Layer 6 of a small transformer language model trained on English Wikipedia (10 layers, counted from 0, width 64).
A neuron's activation on a vector x is GELU(weights . x + bias), where the dot is the dot product.
The model reads these tokens: " str" "en" "uo" "us" " for" " the" " rec" "over" "ing" " body" "." " As" " a" " dance" " specific" " re" "hab" "ili" "ta" "ti" "on" "," " it" " reb" "ui" "ld" "s" " strength" " and" " natural" " mo" "bil"

The vector x that enters this layer's MLP at each token. A number n stands for n times 0.042.
0 " str": -16 54 -18 -14 -5 25 9 3 -23 1 -13 -13 2 -1 -27 29 16 -33 3 -3 11 1 26 -3 -33 38 -25 -65 -25 17 11 -13 12 -22 -1 -8 25 -5 -2 -13 -8 -13 -4 30 49 -34 -19 37 -39 15 -4 4 25 -41 -32 17 12 -13 16 19 -31 38 32 48
1 "en": -19 38 -10 13 10 10 -19 -9 -25 33 -21 -8 -2 10 -29 54 -2 -50 11 2 16 34 34 -3 -18 27 -12 -60 1 27 -17 -5 1 -17 7 -9 22 -15 11 -11 6 -23 -1 12 63 -23 -36 41 -39 22 5 -2 11 -37 -18 -17 0 -34 6 6 -16 20 32 35
2 "uo": -15 41 -11 -16 7 11 -3 -26 7 28 -18 -30 5 1 -27 5 -5 -55 20 -5 -5 10 21 9 -11 24 6 -45 -12 11 -15 -9 3 -24 6 -25 27 -20 5 -15 7 -12 -10 18 47 -22 -15 34 -12 41 -2 13 30 -48 -8 -39 -5 -48 8 48 6 34 32 55
3 "us": -1 23 7 3 29 -4 -3 -15 -15 32 1 -12 0 16 -20 60 -13 -73 4 3 13 28 21 14 -13 6 -22 -38 -7 33 -30 -2 -13 -49 5 -34 23 -6 21 -2 -13 -37 2 14 36 -23 -12 18 -8 23 6 -12 20 -37 -8 -14 1 -46 5 22 -12 27 49 37
4 " for": -19 39 -1 39 -6 9 -27 -32 -40 20 14 3 14 2 -17 47 -4 -41 -4 -9 16 16 12 -10 -36 31 -21 -38 -13 10 -4 -16 28 -36 13 -45 -13 -20 17 -5 -21 -5 19 35 54 -37 1 34 -11 6 -24 3 21 -9 -26 -17 16 -29 16 36 -18 31 29 31
5 " the": -1 55 9 0 -18 7 -23 -32 -27 19 9 5 3 2 -1 50 -2 -53 -14 -7 24 13 8 4 -31 11 -37 -24 -10 -3 2 -15 16 -26 6 -17 -24 -3 12 -11 0 2 9 25 62 -38 -25 15 -37 20 4 4 16 -25 -28 -1 18 -28 19 1 -18 15 69 51
6 " rec": -17 62 -13 -27 -16 6 18 -11 -8 22 30 -9 -17 -4 -17 7 8 -50 -5 -17 5 11 10 20 -40 34 -28 -44 -21 20 7 3 16 -24 29 -32 -21 1 -37 -16 4 -8 -4 4 51 -35 -17 17 9 -9 5 32 22 -41 -8 6 25 -6 45 16 -18 11 11 58
7 "over": -16 3 -6 -11 22 1 0 14 -27 17 17 2 -13 0 -19 35 0 -47 10 -13 11 30 4 -10 -16 29 -17 -53 -14 55 -27 26 -7 -45 44 -15 4 4 -19 -19 2 -18 -8 -3 70 -27 4 31 -25 37 9 7 18 -29 -9 -4 -15 -25 4 10 -28 -7 23 58
8 "ing": -18 16 4 7 4 6 -25 -19 -47 20 1 10 -6 10 -14 51 -3 -52 4 -18 29 38 19 3 -21 8 -22 -44 -28 46 -25 5 13 -45 15 -27 2 -11 10 -2 -3 -11 15 18 66 -17 -11 25 -17 27 13 -25 8 -26 -19 2 8 -32 4 24 -28 26 33 38
9 " body": -15 -15 13 12 -1 -3 -2 -20 -26 13 7 17 -27 -3 3 28 -8 -38 -10 -22 40 50 16 23 -3 11 -30 -32 -32 31 -17 -10 -10 -25 9 -27 3 -27 -1 -12 -22 -15 7 27 54 -39 -7 17 7 25 -1 -8 23 -51 23 -12 17 -32 -5 22 -22 21 57 56
10 ".": -2 30 9 2 31 -10 11 -26 -13 3 -33 5 -13 -9 -5 70 -28 -20 1 -11 11 15 4 14 -26 24 -72 -7 -1 31 9 7 32 -33 13 -35 23 -45 -6 -19 -29 -29 5 10 33 -34 3 6 -16 -24 -33 5 3 -4 12 14 19 -12 17 51 2 14 3 53
11 " As": 1 95 7 30 1 -6 3 -11 -40 17 12 -9 -6 -15 23 31 3 -27 5 -19 -11 17 4 4 4 10 -28 -37 29 9 -31 -23 -5 -23 3 -18 -10 -17 -4 -6 -31 -11 -24 8 49 -25 51 18 -9 1 -17 11 -38 -22 -8 -4 36 -21 -11 22 23 8 -19 54
12 " a": 8 72 -3 22 -31 -11 5 -11 -39 44 2 13 -34 24 24 22 -29 -49 -16 -8 19 17 13 -12 -9 1 -30 -32 2 -11 -8 -7 22 11 -27 -35 -21 6 10 -2 -18 8 -22 5 46 -44 6 2 -16 20 16 -1 -5 -26 -43 32 22 -23 7 1 15 31 37 39
13 " dance": -45 11 10 15 5 -19 -8 -14 -20 14 19 25 -34 19 -2 16 0 -31 2 9 20 42 36 9 2 3 -8 -23 -18 22 -28 -16 26 19 -23 -6 10 -9 -37 -8 -20 -25 -2 -13 68 -18 0 -1 -19 40 36 -22 16 -33 -5 -49 17 -17 -20 9 -23 6 20 71
14 " specific": 13 30 20 0 -17 -7 -5 4 -25 -3 1 14 -7 11 21 26 0 -54 5 -17 25 15 16 -36 -35 16 -32 -14 -6 21 -37 1 35 -10 -5 -21 -21 -4 -19 15 -4 -16 4 -1 71 -12 16 12 -25 16 25 0 -6 -47 -16 0 11 -46 4 22 -48 45 25 55
15 " re": -6 47 -21 -53 -19 -3 19 -8 -31 9 18 15 -9 2 25 20 -8 -33 31 -18 4 19 20 12 -30 1 7 -50 4 40 1 2 13 3 17 -40 -23 -28 -30 13 17 -8 -28 -21 44 -55 -33 22 24 8 -8 22 -3 -15 -28 13 24 -16 13 22 -4 25 0 57
16 "hab": -12 9 -19 -41 13 11 12 7 -30 14 13 20 -14 -24 -10 23 14 -29 19 -13 -19 23 20 -1 -27 41 -8 -25 -15 4 -12 17 -26 -22 41 4 -7 20 -34 -6 8 8 -4 -38 41 -1 -39 35 19 -16 13 59 0 -47 -8 13 -2 -44 21 -15 -1 19 -20 70
17 "ili": 7 32 -5 -40 15 2 -25 12 -11 0 3 -6 -25 20 -8 17 21 -46 32 -44 -40 0 18 -17 4 20 9 -2 -32 22 -1 20 -5 -19 75 -19 28 1 -20 -6 19 10 5 1 34 -14 -22 30 19 11 -3 6 4 -73 -13 -22 -6 -38 7 12 -11 3 4 56
18 "ta": -3 23 25 -12 21 12 -3 -24 -29 16 -27 -8 -20 0 -8 39 9 -20 4 10 -13 7 6 -22 -3 17 -8 -17 -19 70 -30 37 10 -28 28 -43 -11 10 -1 -15 -6 7 4 2 7 -34 -13 27 12 36 2 7 16 -50 -23 -29 -29 -47 -18 32 13 2 39 64
19 "ti": 20 25 -4 -32 15 26 -13 12 -30 14 -46 -6 -32 -20 -14 39 33 -24 -11 -16 -23 18 -1 -18 -6 5 7 -10 -29 53 -18 33 6 -22 22 -47 7 5 -20 -8 16 22 -1 19 30 -28 13 7 -16 22 1 -8 -13 -31 -32 -12 -18 -22 5 59 -7 20 27 63
20 "on": -4 17 17 9 9 23 -36 -26 -33 17 -16 16 -13 15 -1 65 8 -29 -1 -4 8 47 10 0 -1 -1 -30 -37 -24 60 -31 31 -4 -24 2 -24 -7 -10 -1 -1 6 -28 5 14 37 -23 30 5 -6 26 0 -10 -5 -45 -25 -8 -26 -36 -22 23 -12 18 45 44
21 ",": -5 19 0 40 31 -8 -13 -12 -14 -29 -25 11 -12 -2 13 62 -38 -19 6 -9 4 17 7 12 -27 22 -51 -6 2 15 -22 21 16 26 -22 -25 -8 -15 12 -18 5 -5 9 5 49 -58 18 -25 -16 15 -10 -22 -23 -7 0 -11 9 -51 -18 47 37 38 17 39
22 " it": -6 39 41 3 13 6 -6 -4 -10 -2 10 -5 4 12 24 19 -21 -23 -20 -9 18 47 16 3 -23 -35 -27 -36 7 18 -11 -12 4 -7 -4 -40 -46 -3 -10 -20 -16 -38 15 25 72 -47 14 4 3 28 18 5 -21 -51 -15 22 18 -37 -1 26 7 9 12 46
23 " reb": -28 53 5 -10 9 -4 11 -15 -8 -9 -32 12 -7 -45 7 11 14 -31 3 -12 33 6 13 38 -55 -2 -5 -30 11 44 -16 7 10 -19 -8 -1 -12 18 -9 12 3 13 -20 -26 52 -60 -22 33 21 5 27 -14 23 -45 -41 8 3 9 11 37 -5 27 -28 28
24 "ui": -10 26 10 -31 43 -14 32 -30 -7 7 -47 1 -39 -16 -3 8 19 -26 14 -19 -12 21 28 26 -3 9 22 -37 6 33 -36 13 11 -26 29 -38 13 -2 -38 -28 34 -2 12 13 39 -3 -19 32 1 34 13 -12 0 -35 -15 -35 -23 -28 -2 18 18 -5 0 59
25 "ld": 2 5 27 15 26 9 -16 4 -29 40 -12 20 -16 -4 -1 49 -9 -33 -1 -35 0 39 11 16 -40 -6 -13 -24 11 50 -49 20 15 -32 18 -27 -23 21 -20 -13 -27 -20 27 2 49 -31 34 6 -27 30 15 6 0 0 -45 -38 -23 -10 -2 21 -10 25 5 22
26 "s": -21 41 29 25 15 1 -17 -41 -18 9 -19 9 -13 2 5 36 -11 -49 10 -11 16 36 8 26 -4 -34 -16 -47 1 53 -36 26 4 -19 -10 -30 3 -23 18 -3 -23 -3 19 -2 47 -22 11 -2 -17 23 26 -50 -13 -26 9 -3 5 -40 -4 24 3 28 37 28
27 " strength": -20 14 8 17 1 -11 -3 24 -38 3 -17 14 -37 -26 14 21 7 -43 0 -41 17 56 26 11 -13 -11 1 -45 -1 34 0 19 6 -33 -2 -10 7 -22 -40 16 -7 -6 24 13 58 -22 9 10 -22 19 4 -24 -9 -34 -5 11 -6 -13 -15 54 -28 49 3 37
28 " and": -17 44 1 42 22 -2 -14 -29 -24 -8 -7 2 -11 15 -9 45 -23 -21 3 -25 18 29 39 1 -45 21 -12 -1 -10 17 -12 13 34 -10 3 -27 -49 -20 -12 -13 -14 -22 13 38 53 -52 10 7 -7 -28 -2 -10 -17 -31 -6 -5 30 -41 6 36 15 29 33 17
29 " natural": 18 11 19 11 -19 -10 4 -32 -29 18 0 12 -35 13 27 16 -1 -43 13 -16 20 -1 35 1 -30 22 -32 -32 -3 46 -62 -11 23 -23 19 -16 -24 -13 -24 10 -22 -14 30 19 48 -24 -16 -21 10 5 37 11 16 -23 -14 -6 25 -21 -9 -3 -30 32 52 39
30 " mo": -5 31 22 -18 -21 -18 14 -20 1 14 -41 -30 -48 5 15 -24 -6 -29 8 -53 5 -8 46 33 -18 2 -9 -35 11 42 -26 17 20 -14 24 -16 -7 -26 -40 -3 24 34 -7 2 31 -13 -12 -27 2 7 14 24 43 -13 9 -21 37 -36 19 18 -7 3 41 33
31 "bil": 2 -14 3 -4 -6 -6 5 -14 -9 36 -14 -24 -33 -6 -6 1 10 -46 -3 -47 3 28 48 32 -13 46 17 -13 26 27 -45 43 14 -52 31 -54 -17 -12 -41 14 -25 -10 -5 -7 13 4 -2 3 -3 -2 26 18 23 9 -8 3 16 -24 -11 27 -33 30 24 31

Each question shows the input weights of one neuron of the MLP. A number n stands for n times 0.0048.

n137 (bias -0.013): 18 4 11 17 24 -31 22 -7 -13 15 4 32 55 8 4 6 22 12 0 27 -6 -14 -25 -47 28 -10 -13 7 11 -5 18 -34 -27 27 -33 -16 -6 -11 -16 -35 21 -56 4 -5 21 32 -21 -4 -21 -9 34 20 21 -39 33 19 -28 -38 -1 -17 1 11 9 0
Which token does this neuron like most? 22 " it"

n233 (bias -0.010): 26 -30 -1 24 32 -14 -7 15 -12 5 -3 -48 0 27 -20 10 14 6 -44 -9 27 -3 -32 1 -23 20 -9 -32 34 25 60 -2 -15 26 27 19 9 5 -33 0 17 -48 0 20 3 73 4 5 12 6 25 -10 -26 -10 -1 -18 -1 -5 9 -17 17 -37 3 -26
Which token does this neuron like most? 7 "over"

n22 (bias -0.007): -27 15 14 36 9 -13 3 22 24 -30 20 -9 -18 1 9 -7 12 20 29 -15 23 5 -13 4 19 -4 2 -9 18 18 -9 -2 -6 26 7 -2 41 10 -20 2 26 -5 -58 -10 -4 11 -21 -33 3 12 48 -14 -61 5 6 4 11 3 0 -4 19 -26 -35 3
Which token does this neuron like most? 13 " dance"

n216 (bias -0.019): -10 5 14 0 12 6 20 10 16 -21 -15 5 -13 -18 -34 -8 18 17 17 3 -7 16 -10 -11 3 21 -11 0 -6 18 -15 17 -2 -11 16 -13 -22 2 -8 1 -23 8 -2 22 41 -8 -31 3 -5 -32 1 -8 -6 -6 17 20 3 46 14 -5 -10 -20 3 2
Which token does this neuron like most? 6 " rec"

n68 (bias -0.028): -8 4 18 -16 -2 6 4 -19 -5 -4 -4 30 -12 2 -27 12 -10 22 17 0 2 -2 18 26 -33 6 -11 -18 -11 37 12 -26 -31 23 12 8 -5 -40 -9 7 -28 -32 -12 18 -22 28 32 58 -18 0 1 4 -15 56 19 42 0 -46 7 33 -38 -18 -2 -7
Which token does this neuron like most? 10 "."

n0 (bias -0.019): -44 -18 4 4 2 -25 -13 22 -9 27 -10 18 -6 14 5 8 -4 5 3 3 -26 3 -25 -2 6 -15 3 -22 14 -21 55 -2 8 -17 -25 19 17 32 28 2 -1 21 6 -17 5 -12 -1 6 -23 5 10 -14 13 -40 17 31 -5 -19 -4 -3 -32 -2 19 11
Which token does this neuron like most? 27 " strength"

n127 (bias -0.023): 14 -1 -10 17 -10 -8 4 2 -11 25 -15 4 27 31 6 26 -21 -35 -2 -12 -25 -3 1 -38 -18 19 -4 12 -8 22 -24 25 16 -3 15 -10 2 -1 -15 2 -19 27 -21 6 -23 19 18 12 28 -17 -31 1 28 16 -7 -27 -7 -14 -7 -7 1 -26 37 20
On which token does it fire most, and how strongly? 18 "ta", at about 1.9

n132 (bias -0.020): -17 0 -17 12 16 14 -12 35 -33 13 -22 47 3 23 -2 -5 -20 -18 12 -17 2 13 0 2 -22 3 -39 5 12 4 -11 12 3 1 -23 15 2 -20 10 19 6 -14 -1 18 -16 -3 5 -6 -5 -2 6 16 27 17 -30 -15 2 -4 4 2 -20 11 -9 -8
Which token does this neuron like most? 25 "ld"

n69 (bias -0.024): 21 17 9 -19 -8 23 -8 10 -2 4 -29 -7 -5 27 5 -2 15 3 10 -2 17 17 3 11 -9 13 -14 29 4 -23 -2 -5 -29 4 2 -3 -3 7 -4 5 -18 -1 -5 9 13 4 14 -11 4 21 10 -15 -23 40 9 -17 -12 -9 -12 -4 10 0 0 -22
On which token does it fire most, and how strongly? 25 "ld", at about 0.18

n143 (bias -0.035): 26 -1 4 10 -27 -5 -4 -25 -12 -3 -35 47 5 1 -12 16 -24 0 6 -4 -21 -18 5 14 5 25 18 21 -26 34 40 1 -28 -6 -16 9 -21 -39 17 -17 26 -56 4 -30 -9 22 19 48 6 21 3 6 32 -5 21 -1 -54 34 -15 -9 -48 -20 11 18
On which token does it fire most, and how strongly? 20 "on", at about 0.97

n224 (bias -0.034): 0 32 18 -3 -3 20 -11 18 -22 -9 4 -2 -16 0 -9 4 -22 4 3 -4 -15 -3 11 -5 1 19 -7 22 8 16 24 -11 4 -7 -12 -26 -9 -4 -18 9 -15 14 -2 16 -20 -22 11 22 50 -26 18 12 24 -1 -11 -21 13 20 -26 -8 7 -16 7 9
Which token does this neuron like most? 18 "ta"

n63 (bias 0.000): -5 6 1 -23 -2 38 27 -21 -20 -17 -17 -12 -3 -14 0 9 -13 11 62 19 27 29 3 -7 0 15 27 14 10 -5 12 -24 -7 -4 31 4 25 1 -14 31 -11 -20 -18 3 -36 -15 -32 -24 -31 9 -15 2 17 -35 2 21 -15 -2 28 8 -26 -10 33 -12
On which token does it fire most, and how strongly? 0 " str", at about 1.1

n178 (bias -0.023): -21 -41 3 -23 3 -41 7 -1 15 -24 -9 13 31 -22 -16 10 -2 27 -7 -2 -31 37 4 22 4 17 15 17 -14 2 35 -24 -5 7 55 41 -15 -20 18 -14 -8 11 -23 -20 -11 18 2 -37 -8 -35 13 7 12 -5 -19 -13 29 -4 28 -4 18 16 -12 -6
On which token does it fire most, and how strongly? 16 "hab", at about 0.41

n164 (bias -0.006): 0 -30 23 41 21 -10 19 6 6 5 20 -7 -3 -28 4 15 -19 -3 4 -1 -8 23 -15 33 15 -27 6 -5 0 14 9 -47 -19 23 -36 6 -4 11 13 -17 -24 20 -16 45 15 -15 6 -5 8 8 -9 4 -22 19 -8 -7 -42 4 -18 0 -18 1 -39 1
Which token does this neuron like most? 25 "ld"

n9 (bias -0.028): 21 22 -5 27 -17 21 17 -13 -4 -3 10 6 0 14 10 -19 -30 18 8 -13 4 -57 -8 -19 -9 -12 -3 -7 28 9 13 -7 11 9 -22 -28 -26 7 7 -12 -1 -3 8 6 -32 -11 8 8 -24 -32 -6 -17 -8 -14 -16 1 9 2 33 3 22 -16 18 12
On which three tokens does it fire most, strongest first? 12 " a", 28 " and", 11 " As"

n8 (bias -0.014): 13 -10 -4 -7 -7 -71 0 -1 -3 53 10 1 8 27 -9 6 -13 20 31 17 6 -34 -8 -8 27 -32 28 -5 -37 -56 14 -7 -21 33 -20 -43 5 10 10 -5 -12 9 16 18 19 -14 -27 50 -27 32 20 -11 2 -19 -18 34 3 36 -13 5 -14 2 3 21
On which token does it fire most, and how strongly? 12 " a", at about 1.5

n90 (bias -0.005): 5 -18 13 30 3 11 -13 19 -13 -4 -15 46 32 23 -49 -33 -9 3 11 27 26 13 -4 -1 -25 10 -21 20 11 4 -4 -17 5 -1 21 -26 1 -31 -3 -9 -22 -6 -5 40 13 -35 14 42 20 14 -18 -21 -28 25 -30 16 -2 -6 -13 -9 4 -25 21 -10
Which token does this neuron like most? 4 " for"

n21 (bias -0.018): 58 35 10 1 18 -34 16 -5 6 -8 -19 -14 -10 3 7 -6 -26 -8 -35 -21 4 -31 -6 30 -11 24 4 -18 6 32 -27 -17 -6 -27 2 25 -4 12 -1 -6 8 33 -40 51 -11 18 8 32 -17 -19 22 -22 0 43 -17 -15 21 -4 -4 -35 -22 5 26 -12
On which three tokens does it fire most, strongest first? 30 " mo", 29 " natural", 31 "bil"

n147 (bias -0.020): -9 -6 8 13 -20 4 5 6 17 -2 -3 -5 8 -3 -8 -25 -16 2 18 -12 -8 35 9 4 11 37 -8 10 2 -14 -1 5 9 -11 -27 4 10 -8 -13 -22 18 -12 8 -13 21 3 2 15 -5 -6 29 20 -7 30 4 -13 1 11 -8 5 -26 7 -4 -32
On which token does it fire most, and how strongly? 31 "bil", at about 0.57

n32 (bias 0.001): 1 -5 -30 15 2 -8 17 45 -25 1 -40 6 0 0 17 -2 -38 -20 -10 13 -6 -1 19 5 15 -16 27 -1 32 45 33 -41 -15 22 14 34 30 -5 18 16 -4 7 40 48 -3 -19 -4 5 0 -18 -8 11 -21 -22 -10 -1 18 -26 -10 -13 -43 -24 -11 -16
Which token does this neuron like most? 27 " strength"

n209 (bias -0.018): 21 -9 -4 -8 3 -16 7 8 12 -15 19 23 40 -2 -6 11 -11 -21 5 16 -2 39 -27 -1 -30 -4 11 -3 -12 8 -1 5 0 -5 -31 -8 19 6 -1 10 24 -2 4 -22 -19 -18 -16 3 -19 13 8 -10 2 -13 26 -29 6 -23 11 14 0 -10 22 -16
Which token does this neuron like most? 3 "us"

n131 (bias -0.017): 20 -21 13 -9 -13 -5 1 -2 3 4 -4 1 -8 1 6 3 7 -7 14 16 -33 22 -8 13 6 23 9 21 -8 22 -11 -5 -1 -10 -13 25 1 -15 1 -26 10 -9 -4 4 -10 9 8 -14 -18 -9 -20 -1 13 4 -4 -17 -7 6 13 4 -7 14 -10 8
On which token does it fire most, and how strongly? 19 "ti", at about 0.22

n70 (bias -0.036): 21 8 -3 -3 -19 -27 -2 14 47 -10 -8 12 -13 -15 1 21 -15 55 26 -33 33 -21 -56 13 -35 53 -23 -17 -5 -30 13 0 2 -7 37 -31 19 46 -2 3 -35 -9 -18 -7 -5 -42 27 -23 -1 -12 22 -22 1 4 7 -27 -11 25 7 2 63 -10 26 13
On which token does it fire most, and how strongly? 21 ",", at about 1.2

n101 (bias -0.020): 8 12 20 3 -4 -6 -4 -5 32 -9 -7 23 -6 -14 0 -5 21 9 -7 2 -1 0 -15 1 8 -3 1 -34 21 -4 19 -3 5 -6 5 4 -6 8 -15 6 -16 1 10 -16 -20 15 17 -23 -24 0 6 -7 1 -9 -22 15 -3 1 1 15 -17 -2 -5 3
On which two tokens does it fire most, strongest first? 27 " strength", 23 " reb"

n26 (bias -0.029): 3 7 2 -8 1 -3 0 -9 8 25 18 -8 -2 20 2 -8 2 14 -21 7 -13 -8 -6 -4 -1 -5 -5 -14 -20 -8 4 1 17 -4 -9 12 8 -10 -20 -14 3 -6 -2 13 -15 -3 2 25 30 5 4 -14 19 12 -4 7 -19 -6 11 -8 5 -14 5 -19
Which token does this neuron like most? 6 " rec"

n160 (bias -0.022): -37 9 -1 0 3 -15 2 -27 28 -14 25 9 -29 46 -28 -4 -23 32 23 17 25 43 -9 -42 5 -15 -20 -10 1 -59 -2 -17 15 8 -24 1 -6 -18 2 9 8 -10 -5 26 -6 -3 8 0 2 -15 26 -14 20 -5 20 -18 -34 3 -2 19 29 25 17 -4
On which two tokens does it fire most, strongest first? 13 " dance", 28 " and"

n113 (bias -0.009): -15 -18 -16 9 31 18 -23 24 -5 -14 18 15 30 -7 -3 -8 -25 12 -4 10 -12 -7 -19 -22 -27 3 -8 -7 8 -5 11 15 -13 7 17 -19 -15 -21 6 -7 19 33 -14 43 3 -14 11 1 -11 8 -5 0 -2 20 -28 7 8 16 -4 9 31 -11 8 -4
On which three tokens does it fire most, strongest first? 21 ",", 4 " for", 28 " and"

n163 (bias -0.016): -18 0 -22 -6 -18 3 12 -14 -9 2 6 -8 -4 24 -8 -4 -3 15 3 -9 -4 9 1 0 6 19 -34 -10 -5 0 -29 14 20 -25 -14 -16 -6 -17 -9 -5 8 -6 8 -15 -16 6 10 33 3 -11 -8 6 20 18 -5 1 8 2 11 34 40 -4 12 -5
On which token does it fire most, and how strongly? 10 ".", at about 1.1

n249 (bias -0.004): -9 31 19 7 -12 10 14 -2 -10 -25 -3 -7 -24 20 -9 10 -14 -1 -22 -36 11 -24 -16 -2 -1 -1 39 0 -8 25 25 7 -3 7 2 -7 -2 -19 -7 8 19 16 -15 -20 -2 8 -11 9 -23 -18 18 23 44 25 18 -29 20 -12 38 -33 -5 -13 1 7
On which two tokens does it fire most, strongest first? 30 " mo", 6 " rec"

n228 (bias -0.019): -10 33 -2 9 9 -3 -12 -23 -18 -6 -16 1 -10 37 -18 20 2 13 3 -19 3 8 12 -19 -25 5 -25 3 33 -23 -65 -3 -25 37 22 -6 18 -9 -19 -18 -12 16 20 -1 11 -2 27 5 -1 22 -1 12 -17 -11 -7 41 -5 1 -21 12 -1 -32 29 6
On which token does it fire most, and how strongly? 11 " As", at about 1.8

n138 (bias -0.021): 15 -16 -3 17 -1 -10 19 16 6 9 1 -5 -11 17 -7 3 -16 11 10 12 -19 1 3 -19 -2 0 -25 -3 -7 -4 -12 27 0 2 -4 14 9 2 -6 6 22 -17 4 2 -5 -11 -5 21 -10 5 4 -4 14 -8 4 17 -1 -7 -7 -4 0 -12 16 8
Which token does this neuron like most? 7 "over"

n230 (bias -0.023): 6 10 8 2 -7 15 20 -18 16 5 4 2 3 -7 -6 -8 -18 12 0 -21 1 -3 5 27 -10 28 -5 -3 15 0 1 -10 3 17 15 3 0 1 -6 8 -2 0 -6 12 -24 -14 -3 30 12 1 3 -12 -4 -2 1 -17 -12 13 -16 4 -2 -35 0 -14
On which two tokens does it fire most, strongest first? 24 "ui", 23 " reb"

n180 (bias -0.011): -9 -3 3 56 -17 6 26 1 4 2 9 1 8 10 -29 -17 9 22 17 7 -9 -9 -6 -2 -4 28 5 24 -35 14 -22 9 24 -15 33 13 15 -11 3 -14 -7 6 -4 8 21 -1 -17 -11 -23 -17 0 44 4 8 -25 20 9 -38 -13 -37 1 -3 0 -34
Which token does this neuron like most? 29 " natural"

n218 (bias -0.015): 25 -19 22 -9 -6 -37 -9 15 16 -6 23 -16 19 6 -43 -17 24 -6 -17 26 -16 -1 -8 30 -3 -7 14 -3 8 18 -2 13 -7 -30 18 -1 10 -12 21 1 -3 5 -1 9 -31 -4 -1 5 -7 -25 3 -13 -28 21 -7 -5 11 1 43 20 -11 10 15 -9
On which two tokens does it fire most, strongest first? 31 "bil", 3 "us"

n174 (bias -0.027): 25 -10 -18 -16 -2 -1 -1 20 -11 -23 -4 41 12 -21 11 -6 -13 11 -11 11 -10 19 -4 -6 -3 -7 -41 -11 -20 -19 12 0 -7 27 24 26 -8 4 7 4 36 -33 9 8 -12 -11 -15 6 -12 11 21 -4 4 5 -6 38 -23 11 24 27 -18 -4 5 -21
On which two tokens does it fire most, strongest first? 0 " str", 16 "hab"

n59 (bias -0.014): 9 -2 -16 7 -2 -23 -7 -31 9 25 -4 27 37 -10 64 12 24 -3 -35 3 9 -82 -23 14 -21 -18 -11 -29 0 -31 9 -19 1 27 65 4 40 -23 -18 2 4 43 -21 2 -39 10 -6 -2 14 -33 -23 15 -9 -16 9 28 23 32 16 6 -4 15 -19 3
On which two tokens does it fire most, strongest first? 10 ".", 15 " re"

n112 (bias -0.027): 11 -2 -3 4 -14 8 6 -2 -5 2 10 -2 1 -16 -9 17 -9 3 -6 -11 -17 -5 -10 6 25 -6 3 1 23 -1 7 -33 -15 7 22 -10 2 1 -12 -1 -7 -9 -3 7 -2 0 21 -2 7 0 2 39 -5 1 -33 -21 -18 1 -5 0 -1 5 20 10
On which three tokens does it fire most, strongest first? 11 " As", 25 "ld", 19 "ti"

n108 (bias -0.028): 1 -11 21 14 -6 1 2 19 14 -7 -1 -13 -5 0 -4 0 2 10 -30 -21 -6 16 8 -23 -17 -15 8 3 43 -7 14 -4 9 14 9 2 -10 -14 -12 -5 9 -6 -1 6 -14 -7 16 5 14 -22 14 -15 -28 -6 -10 7 11 3 7 10 -3 9 -3 0
Which token does this neuron like most? 22 " it"

n62 (bias -0.031): 8 19 -4 18 36 11 -35 -6 -7 10 -14 10 26 37 -6 39 42 3 -12 -25 -13 -5 14 -10 -19 35 -6 3 0 11 -5 -7 -6 33 15 26 1 2 -45 -5 27 15 -9 -5 -11 0 -17 6 -47 11 0 -12 30 16 6 -18 -40 6 -3 -33 4 -5 2 -5
On which token does it fire most, and how strongly? 1 "en", at about 1.2

n246 (bias -0.030): 21 -15 -4 -10 5 -27 32 -18 -38 15 8 6 -9 18 4 -11 22 7 10 -11 -17 -3 15 51 -37 -7 1 10 12 -12 -4 -1 20 27 -4 13 18 -9 -17 -13 -24 2 36 1 -18 -22 -1 -1 35 -18 13 -21 -7 -11 -6 0 -3 3 14 2 -15 9 25 -22
Which token does this neuron like most? 29 " natural"